Layer 7 of a small transformer language model trained on English Wikipedia (16 layers, counted from 0, width 96).
Take only the direct path to the model's output, skipping the later layers: a vector added to the residual stream pushes a token's score in proportion to its dot product with that token's output vector.

Output vectors of the tokens that the questions are about. A number n stands for (n - 500) times 0.0029.
"ly": 474,517,706,478,536,123,500,370,590,718,504,329,349,581,736,674,483,485,429,639,470,425,519,738,393,402,310,515,403,263,690,461,545,496,359,406,520,449,36,535,332,476,162,662,384,435,480,585,570,696,601,306,241,443,382,496,526,402,506,372,653,488,725,543,504,250,473,325,538,679,505,702,420,480,413,390,600,349,366,521,580,393,343,240,788,654,357,336,431,683,528,403,513,528,398,344
"ven": 474,800,478,407,698,564,441,483,533,726,471,626,228,651,455,595,664,353,563,397,709,513,656,558,689,550,376,383,305,687,431,386,478,686,304,635,390,509,565,542,450,595,418,504,534,692,609,788,123,578,378,436,604,528,643,582,306,557,509,680,746,351,624,262,667,459,589,398,434,634,482,388,305,568,522,541,317,389,292,555,292,657,450,319,475,593,478,838,361,576,541,386,299,579,359,518
"ath": 388,470,585,543,434,563,325,669,624,327,643,364,314,566,620,658,527,290,432,385,457,552,591,380,409,673,600,465,472,240,708,567,438,598,426,372,311,424,427,618,461,579,608,432,511,643,269,552,521,406,600,493,334,587,419,337,434,305,487,434,702,627,511,256,801,572,645,375,473,666,570,293,268,333,391,623,372,372,425,532,360,379,481,632,564,629,560,701,508,530,457,387,392,208,394,542
"ins": 298,500,360,666,604,402,471,348,198,345,567,406,178,841,396,685,619,641,562,330,504,549,550,425,461,493,776,504,509,618,431,379,558,621,445,472,423,513,535,627,360,438,613,458,702,750,321,600,304,279,365,600,535,513,567,462,457,504,514,573,518,335,515,580,652,378,485,485,387,601,433,609,405,548,383,566,634,474,170,383,423,696,508,419,653,637,588,545,647,668,401,464,508,352,622,365
"iversity": 407,550,527,310,341,242,290,513,297,532,490,393,239,639,219,505,674,228,491,174,449,500,463,565,415,407,706,601,639,139,269,840,332,698,564,434,548,450,309,377,291,471,265,520,693,715,500,556,356,545,544,452,439,710,625,272,835,968,531,698,537,638,413,397,432,713,627,465,520,649,424,63,680,578,307,500,419,304,526,319,279,701,338,227,644,711,666,515,631,515,779,477,353,506,437,571
"ld": 543,721,462,277,526,465,432,296,550,514,468,419,454,632,644,773,659,192,567,701,626,402,716,640,436,446,406,447,505,421,705,745,188,647,574,532,407,313,240,796,545,673,616,706,451,459,340,615,172,452,287,457,688,619,282,500,390,604,515,460,690,668,522,175,578,491,618,377,531,705,322,456,425,657,488,536,462,500,459,261,453,664,531,300,729,596,267,626,563,569,445,725,378,475,436,602
" C": 601,446,326,493,491,566,483,544,601,366,445,583,597,613,583,365,376,589,389,523,433,493,571,542,656,538,500,382,448,646,593,444,598,437,538,479,450,415,482,649,559,606,446,471,454,403,543,385,527,471,545,528,477,428,526,549,371,502,495,457,426,412,500,572,488,605,431,509,564,414,544,439,666,548,504,434,400,487,561,477,583,431,457,531,394,500,550,385,576,447,576,437,511,571,488,431
"ame": 395,617,478,332,225,418,488,757,538,411,585,496,378,334,287,669,609,313,462,209,449,673,492,381,386,379,635,427,469,396,509,469,555,597,446,384,512,523,259,690,434,327,245,575,353,554,647,552,463,346,417,269,682,447,512,317,521,625,521,455,418,428,716,262,413,596,761,662,508,504,473,686,821,589,737,428,564,278,353,306,425,469,402,236,485,394,247,529,358,707,533,407,530,282,500,661
"er": 637,389,565,437,742,766,507,506,555,538,412,515,200,400,694,476,378,666,365,496,584,686,384,367,479,397,637,418,469,393,489,483,609,543,574,284,445,480,557,699,273,578,425,763,454,553,670,411,464,617,508,566,605,609,684,457,522,439,471,357,279,360,497,441,485,415,532,539,435,451,547,712,310,559,648,540,593,617,504,633,670,595,565,289,500,537,450,679,359,343,408,540,482,293,387,445

Output weights of attention head 1. The head adds the sum of these rows, row i times number i of z. A number n stands for (n - 500) times 0.0008.
o0: 378,331,692,531,416,509,742,562,292,386,378,442,661,692,391,491,549,343,623,460,206,444,346,627,311,562,314,621,432,566,431,472,647,444,352,297,535,754,551,499,697,485,642,581,585,530,608,629,620,502,460,470,413,558,627,225,391,559,383,702,540,509,285,444,494,580,366,586,431,520,825,539,531,440,649,349,758,507,568,346,541,513,337,523,619,648,539,573,524,381,477,556,530,731,475,620
o1: 430,456,439,474,458,430,518,511,241,610,390,515,306,666,559,526,347,483,388,424,646,524,471,526,312,471,471,440,405,460,523,422,510,539,579,635,453,536,897,426,498,424,470,289,556,637,343,558,475,488,580,494,529,482,653,490,451,381,706,257,471,625,515,867,455,158,146,454,643,480,391,612,703,446,457,475,557,440,486,496,719,591,479,592,491,620,492,579,321,505,401,971,531,630,391,451
o2: 520,506,258,506,342,470,750,464,441,602,416,573,404,503,357,387,649,403,530,525,378,813,481,538,631,521,298,568,474,451,667,655,727,678,491,523,484,670,350,467,758,688,571,344,281,498,679,474,331,404,447,469,352,313,319,570,534,684,644,153,516,382,802,394,387,458,734,450,662,431,606,544,519,419,618,570,338,240,589,691,526,369,803,498,433,266,463,585,597,349,527,539,603,492,689,433
o3: 289,590,593,375,339,661,594,497,584,638,545,378,543,458,444,500,229,524,361,355,572,692,437,515,461,363,286,586,585,680,392,441,342,443,393,429,715,388,354,847,286,387,377,492,682,229,567,467,740,615,527,585,563,469,530,565,505,608,273,315,603,691,478,447,594,737,444,476,553,587,718,536,865,643,445,385,404,433,476,682,357,510,455,271,388,598,436,326,399,433,469,591,461,615,598,448
o4: 456,594,680,617,615,440,533,487,480,310,337,462,656,501,444,494,323,386,616,378,338,443,700,554,330,615,722,318,712,436,462,593,611,782,661,609,441,425,652,103,271,462,447,413,558,272,78,430,591,484,420,784,468,396,466,486,524,429,566,640,636,430,546,640,515,577,496,400,469,851,659,554,627,640,512,442,487,371,323,344,714,625,429,576,435,545,498,413,572,270,564,471,220,407,532,525
o5: 459,399,404,550,494,618,428,411,532,430,587,355,184,689,592,340,423,630,319,652,375,645,545,303,493,592,477,335,360,344,447,664,824,610,253,530,353,517,268,511,598,756,548,521,422,451,373,471,481,679,527,507,584,428,526,555,364,682,441,239,232,553,417,309,495,759,519,343,381,389,448,220,621,578,580,329,528,358,628,546,598,240,275,526,580,281,481,331,652,802,552,464,547,400,343,530
o6: 400,687,769,439,540,415,351,660,524,676,476,330,411,496,467,803,379,605,499,316,407,523,486,422,522,727,495,727,621,447,545,420,654,650,484,796,661,676,527,647,481,539,618,580,575,537,178,508,574,370,519,522,519,419,294,647,457,674,349,500,719,592,524,386,646,888,561,728,430,754,538,521,564,583,579,282,506,746,557,365,561,553,476,484,570,316,533,605,468,539,625,397,689,453,637,436
o7: 498,590,672,754,381,564,628,647,362,784,367,712,700,546,583,687,334,650,552,692,408,508,323,418,513,398,430,372,647,367,367,377,555,452,488,391,715,340,534,317,478,598,688,426,426,645,648,573,552,503,518,602,602,538,600,464,255,573,409,631,544,436,660,544,633,308,457,334,476,493,563,377,592,384,418,640,583,542,535,616,496,345,231,375,439,442,630,706,402,516,596,511,685,669,423,414
o8: 805,566,641,546,718,459,617,260,631,567,567,546,667,590,360,674,460,702,684,367,484,657,238,570,234,409,445,492,491,763,551,513,288,574,441,478,658,346,592,504,449,639,510,418,379,335,585,632,494,310,351,429,658,604,430,445,649,559,564,463,471,119,449,397,541,373,97,548,478,454,414,553,579,514,616,684,424,481,381,417,431,467,532,574,565,458,628,681,739,560,667,531,370,343,271,741
o9: 661,357,371,430,441,404,584,612,355,419,557,626,459,407,414,480,616,396,711,848,318,472,530,612,581,501,572,591,442,854,507,397,466,408,656,500,447,350,557,451,337,552,568,504,455,636,663,352,777,703,416,490,612,444,399,541,606,595,398,578,338,514,414,110,825,29,437,613,438,492,691,416,498,532,437,498,535,464,524,365,395,524,560,396,457,449,319,292,516,157,348,434,488,399,728,515
o10: 421,453,375,389,533,618,355,629,530,557,410,663,423,542,624,672,552,486,619,514,469,350,521,264,319,649,513,245,452,565,515,659,680,432,508,360,789,377,428,705,648,573,648,708,511,306,346,614,498,623,287,668,335,481,427,586,507,596,304,513,459,632,569,548,572,601,362,509,627,243,678,726,301,513,809,384,564,600,473,722,462,414,361,595,419,309,413,489,339,521,465,603,323,678,520,545
o11: 519,460,327,566,503,595,752,643,490,611,705,729,485,759,430,602,799,526,472,622,448,640,377,499,389,425,549,608,541,779,491,581,733,344,418,445,490,394,580,692,459,352,659,575,517,392,550,497,612,551,483,547,634,509,534,492,408,673,471,349,208,437,396,514,321,695,699,324,396,382,518,681,551,444,501,299,607,301,396,588,302,722,585,567,569,465,798,524,778,709,477,362,665,508,677,347
o12: 416,342,694,456,491,365,500,508,674,266,540,338,759,569,337,555,578,545,709,640,536,198,266,556,346,406,100,417,262,415,612,458,593,478,726,636,449,448,424,373,530,720,655,455,544,405,428,517,530,409,616,196,643,736,544,671,327,668,204,562,335,486,436,585,472,417,542,494,509,804,608,592,562,545,186,474,375,468,429,578,547,657,317,489,724,352,335,444,570,600,585,363,418,388,583,445
o13: 502,673,642,426,793,395,551,681,396,689,372,500,564,323,512,521,624,233,542,388,530,555,372,487,423,837,399,584,579,493,627,627,665,474,678,679,266,558,789,517,348,416,454,494,474,411,555,499,696,884,732,496,430,531,625,472,455,602,447,422,461,566,514,515,479,571,398,510,470,507,620,203,572,320,582,697,363,311,450,521,586,207,593,541,626,749,437,437,623,539,384,588,625,553,404,574
o14: 497,379,690,517,363,342,519,294,401,570,322,393,756,544,556,470,606,563,422,475,579,627,441,238,748,532,337,621,491,651,643,303,609,370,423,431,463,422,617,420,280,375,309,501,435,371,581,640,502,512,539,345,623,476,671,376,523,383,431,719,536,354,408,706,561,118,508,481,412,402,431,646,494,60,446,389,473,540,379,438,614,450,444,523,427,482,348,493,388,318,25,590,650,721,497,241
o15: 452,509,175,634,373,346,666,401,465,364,339,518,392,487,671,435,138,667,681,401,479,664,798,576,600,261,602,308,497,420,631,265,468,309,239,253,596,367,416,746,391,568,536,402,758,268,549,197,573,376,612,497,573,682,212,636,451,626,565,441,501,591,385,434,357,381,354,536,390,491,156,228,726,259,618,565,308,490,510,350,378,595,637,480,474,541,386,580,643,408,405,579,365,501,328,528
o16: 480,458,487,497,371,673,407,439,346,378,478,598,381,340,403,479,382,463,623,324,353,638,518,398,543,583,410,734,516,303,644,518,547,488,532,555,584,424,279,475,476,606,631,269,427,645,518,306,882,249,335,487,651,536,452,299,512,529,637,404,440,418,629,839,694,636,411,536,533,563,544,467,251,397,666,557,485,633,596,401,547,418,356,637,322,685,551,626,420,364,539,570,393,584,470,178
o17: 491,631,348,389,395,549,670,610,435,433,646,688,474,484,462,577,525,533,548,617,292,546,506,521,484,755,441,558,472,269,359,478,667,460,573,406,646,506,529,451,588,238,708,480,570,384,478,592,459,451,645,437,369,522,366,138,658,125,459,431,302,551,491,576,544,683,571,590,353,606,341,386,449,447,290,743,652,394,506,365,366,445,391,460,681,372,461,457,349,515,723,747,718,536,613,757
o18: 578,336,641,330,518,610,254,405,491,735,287,397,723,572,556,281,562,712,778,539,358,384,410,751,431,740,781,405,530,159,230,657,615,386,255,809,453,412,504,546,384,416,653,693,673,349,648,540,371,636,468,701,508,430,441,644,454,458,517,405,483,611,628,564,593,775,587,490,504,471,433,567,476,434,528,596,433,684,452,581,489,442,438,510,720,459,692,453,569,550,402,423,641,600,291,530
o19: 229,626,563,603,618,408,465,322,318,408,95,407,524,253,467,497,633,386,456,501,426,713,520,251,653,593,644,518,232,489,236,299,377,304,539,566,558,415,577,411,520,537,530,476,597,575,414,626,694,557,361,415,531,442,494,203,364,311,536,523,271,445,447,604,720,325,368,496,305,531,298,687,623,459,652,561,330,434,354,577,458,396,464,422,312,460,849,365,453,669,239,336,161,475,449,507
o20: 467,440,570,580,411,682,649,661,488,576,607,558,603,440,725,387,539,254,513,505,652,518,372,504,306,527,348,531,487,431,413,723,406,659,425,342,747,319,444,486,658,413,356,730,615,656,544,642,479,209,533,637,570,447,201,522,397,412,674,449,661,719,601,399,610,416,525,355,478,512,697,437,429,490,572,354,452,392,391,329,319,423,427,520,508,632,698,265,432,676,712,512,623,167,514,478
o21: 574,425,769,411,562,516,349,345,311,418,288,538,556,488,353,434,502,381,246,469,390,247,412,433,572,719,199,540,404,495,505,367,304,484,597,172,570,722,610,580,352,632,421,579,503,557,245,84,403,694,651,786,419,513,507,730,613,448,731,597,475,399,658,418,550,489,497,512,793,531,218,420,295,231,687,349,564,429,523,657,722,519,281,376,377,514,312,538,620,639,560,405,390,411,400,521
o22: 628,521,211,745,830,472,560,460,575,290,432,479,468,325,659,645,278,650,565,791,761,585,665,651,579,585,638,519,495,440,311,389,699,520,111,488,461,579,346,862,410,502,474,485,346,481,546,321,497,673,469,416,574,463,399,512,278,337,512,250,447,695,501,596,628,413,577,150,560,398,786,605,616,613,558,517,436,521,550,394,604,446,417,274,659,359,522,350,516,507,568,553,573,567,466,607
o23: 494,599,426,635,548,436,437,353,60,556,422,575,509,602,817,545,388,483,350,418,325,594,532,857,497,681,376,265,457,636,403,557,550,615,549,624,555,431,599,561,482,444,665,654,472,346,574,311,607,537,501,419,427,591,452,561,602,586,264,567,269,745,511,694,457,459,303,440,490,451,663,505,319,292,553,245,382,907,601,625,503,433,588,458,436,492,484,424,566,555,436,634,576,569,416,423
o24: 954,500,321,654,542,623,386,208,585,712,570,622,495,400,473,683,350,384,598,435,468,503,574,402,356,557,529,314,483,416,672,227,205,410,680,448,751,633,634,635,508,419,399,545,420,503,561,450,577,392,561,539,808,459,240,473,335,368,554,481,840,244,503,270,583,625,618,398,578,581,516,844,655,586,506,481,815,499,316,603,570,477,488,467,372,370,411,760,438,619,623,372,418,663,426,391
o25: 434,411,281,458,389,485,574,600,548,404,327,559,252,255,484,387,527,341,438,312,396,657,689,374,537,364,676,385,724,620,494,503,920,488,317,490,317,290,432,562,555,396,612,382,404,651,465,603,518,433,414,441,399,637,576,805,624,521,830,548,306,542,335,497,554,645,586,459,433,562,638,480,614,413,453,415,423,334,672,451,457,294,558,606,562,470,527,567,323,342,662,491,576,454,377,521
o26: 426,560,432,673,795,509,406,556,666,646,450,401,693,465,690,477,358,687,398,500,446,484,400,504,524,469,520,559,277,566,385,536,617,717,437,496,390,489,173,545,542,339,673,509,204,646,266,427,504,244,605,423,690,409,495,442,504,583,621,255,552,432,714,554,491,638,640,794,437,343,636,778,285,472,336,516,281,471,452,481,419,482,369,288,374,493,654,478,516,475,448,445,698,461,534,479
o27: 453,344,362,535,422,585,416,547,576,572,433,647,608,547,507,513,432,572,594,301,298,601,620,607,354,443,390,306,723,641,231,643,370,350,413,615,356,553,331,625,507,825,476,497,577,837,493,264,467,384,689,317,190,328,325,417,376,589,385,395,746,544,501,478,519,585,398,551,515,342,491,300,575,566,453,559,469,490,673,264,490,563,543,661,514,507,536,470,563,418,292,311,555,604,493,335
o28: 388,564,802,445,593,304,523,469,687,538,472,448,382,672,661,776,381,754,401,420,442,487,564,535,457,453,250,490,388,446,532,322,166,486,504,306,693,452,533,282,294,754,370,523,705,602,549,493,262,476,528,514,313,420,514,597,435,448,587,595,396,602,839,255,521,544,645,621,349,280,544,498,578,552,397,411,451,741,374,456,729,236,538,607,688,403,681,438,557,491,518,522,367,555,456,476
o29: 415,508,399,417,308,750,461,456,615,292,565,556,399,499,303,602,331,487,449,654,695,588,360,591,493,343,571,530,616,503,260,362,474,458,638,605,771,359,507,630,672,548,555,547,583,315,561,491,415,334,308,395,515,386,780,543,523,634,434,460,537,338,552,455,376,548,802,281,671,320,448,331,402,309,208,441,420,624,349,727,595,388,612,614,680,387,538,512,387,569,523,537,484,497,596,365
o30: 673,305,479,555,508,521,594,454,630,506,815,327,450,411,594,346,331,515,476,253,330,505,299,564,547,389,581,349,582,453,455,557,867,489,585,383,452,457,594,625,187,760,687,638,645,561,679,312,575,417,329,487,388,412,438,566,437,599,297,523,464,702,546,704,529,387,332,353,354,551,207,569,669,308,535,329,374,556,420,383,433,674,589,593,562,697,397,405,551,538,488,459,461,353,705,704
o31: 580,433,495,516,696,599,485,582,494,331,852,549,365,597,526,374,726,599,621,652,448,479,338,330,392,438,370,530,512,132,449,469,324,544,507,505,426,492,391,698,206,330,431,604,404,488,426,775,280,586,309,446,324,478,708,745,203,452,877,568,553,592,415,373,373,689,375,580,479,333,532,179,510,570,532,665,711,298,620,417,316,525,625,392,641,674,479,738,293,550,762,556,541,590,533,632

Each question shows a token from some text and the vector z that the head gathered there. A number n stands for (n - 500) times 0.01.

" S": 489,495,461,474,493,456,493,496,487,499,514,466,531,474,514,451,515,539,487,466,526,501,512,518,496,464,536,495,488,504,529,523
Which two tokens does it push up most, strongest first? "ly", "ld"

" c": 466,476,571,461,422,549,464,481,501,480,486,548,457,486,454,520,446,538,475,428,473,464,509,451,534,538,494,509,468,514,467,566
Which of these tokens does it push up most? "ame"

" it": 531,537,421,436,424,499,326,521,477,512,461,504,626,507,496,438,507,532,545,527,462,516,544,453,479,493,481,437,422,652,528,590
Which of these tokens does it push up most? "er"

"al": 489,509,467,458,500,447,506,489,530,520,498,508,548,482,530,498,452,524,525,451,487,495,508,515,551,458,524,490,499,499,493,492
Pushed down most: "iversity"

" \"": 471,506,472,520,465,500,494,438,522,511,429,508,493,449,460,555,453,458,445,470,523,460,559,495,482,521,595,546,539,412,510,517
Which three tokens does it push up most, strongest first? "ld", "ame", "ly"

" and": 469,512,497,487,505,518,526,478,469,506,496,501,543,466,492,491,477,481,519,489,474,474,528,508,482,526,522,508,464,521,485,491
Which three tokens does it push up most, strongest first? " C", "ld", "ins"

" has": 533,494,430,502,479,501,436,469,508,418,495,528,514,521,501,512,506,426,545,506,506,530,514,550,478,518,532,480,525,543,522,482
Which of these tokens does it push up most? "er"

"\n": 488,531,458,490,497,524,480,507,474,506,514,485,492,467,520,506,509,419,554,532,466,497,557,473,502,531,530,489,456,507,509,470
Which of these tokens does it push up most? "er"

"er": 440,530,474,541,566,534,480,528,519,450,522,468,391,491,559,520,438,516,519,552,459,587,498,471,614,434,477,542,535,577,494,474
Which three tokens does it push up most, strongest first? "er", "ven", "ly"

"ut": 526,432,541,491,465,505,512,517,439,489,500,532,543,511,538,376,497,452,514,458,507,568,503,545,486,435,572,468,524,520,537,541
Which of these tokens does it push up most? "ly"

" V": 481,476,482,501,491,508,555,506,478,449,510,519,498,462,461,479,509,542,532,481,501,457,517,508,509,530,558,512,469,515,509,473
Which two tokens does it push up most, strongest first? "ame", "ath"

"s": 521,529,471,463,473,477,429,515,497,500,484,516,578,531,509,452,502,521,539,511,467,531,525,512,479,470,487,432,467,579,527,513
Which of these tokens does it push up most? "er"

" the": 465,462,546,467,422,522,461,497,485,557,456,528,483,552,465,457,420,512,446,455,494,504,589,466,498,501,551,481,506,518,452,603
Which of these tokens does it push up most? "ven"

" d": 506,444,476,562,572,463,577,491,451,396,500,517,589,497,521,382,445,438,562,472,476,521,493,605,393,396,563,506,579,563,498,528
Which of these tokens does it push up most? "ly"

"8": 489,510,470,498,519,469,524,472,501,448,531,479,485,480,502,472,535,532,530,535,519,459,505,545,446,535,530,489,463,530,514,476
Which three tokens does it push up most, strongest first? "ins", "ath", "iversity"

"ri": 503,489,487,472,514,450,486,499,499,490,471,495,547,474,488,510,504,526,452,544,497,458,523,481,487,540,499,444,473,539,519,489
Pushed down most: "ly"

"ann": 501,536,497,447,506,496,470,472,475,514,482,492,495,476,503,458,456,509,504,508,516,498,529,474,478,524,526,470,480,517,487,537
Which two tokens does it push up most, strongest first? "ins", "ven"

"olog": 513,501,455,440,495,490,497,500,541,524,546,533,465,467,521,514,479,509,507,471,441,490,508,475,516,529,469,474,477,498,508,518
Pushed down most: "ly"

" loc": 510,555,483,415,559,408,471,465,438,428,476,424,428,521,588,430,548,488,453,602,453,575,500,485,507,456,504,429,494,446,478,503
Which of these tokens does it push up most? "ins"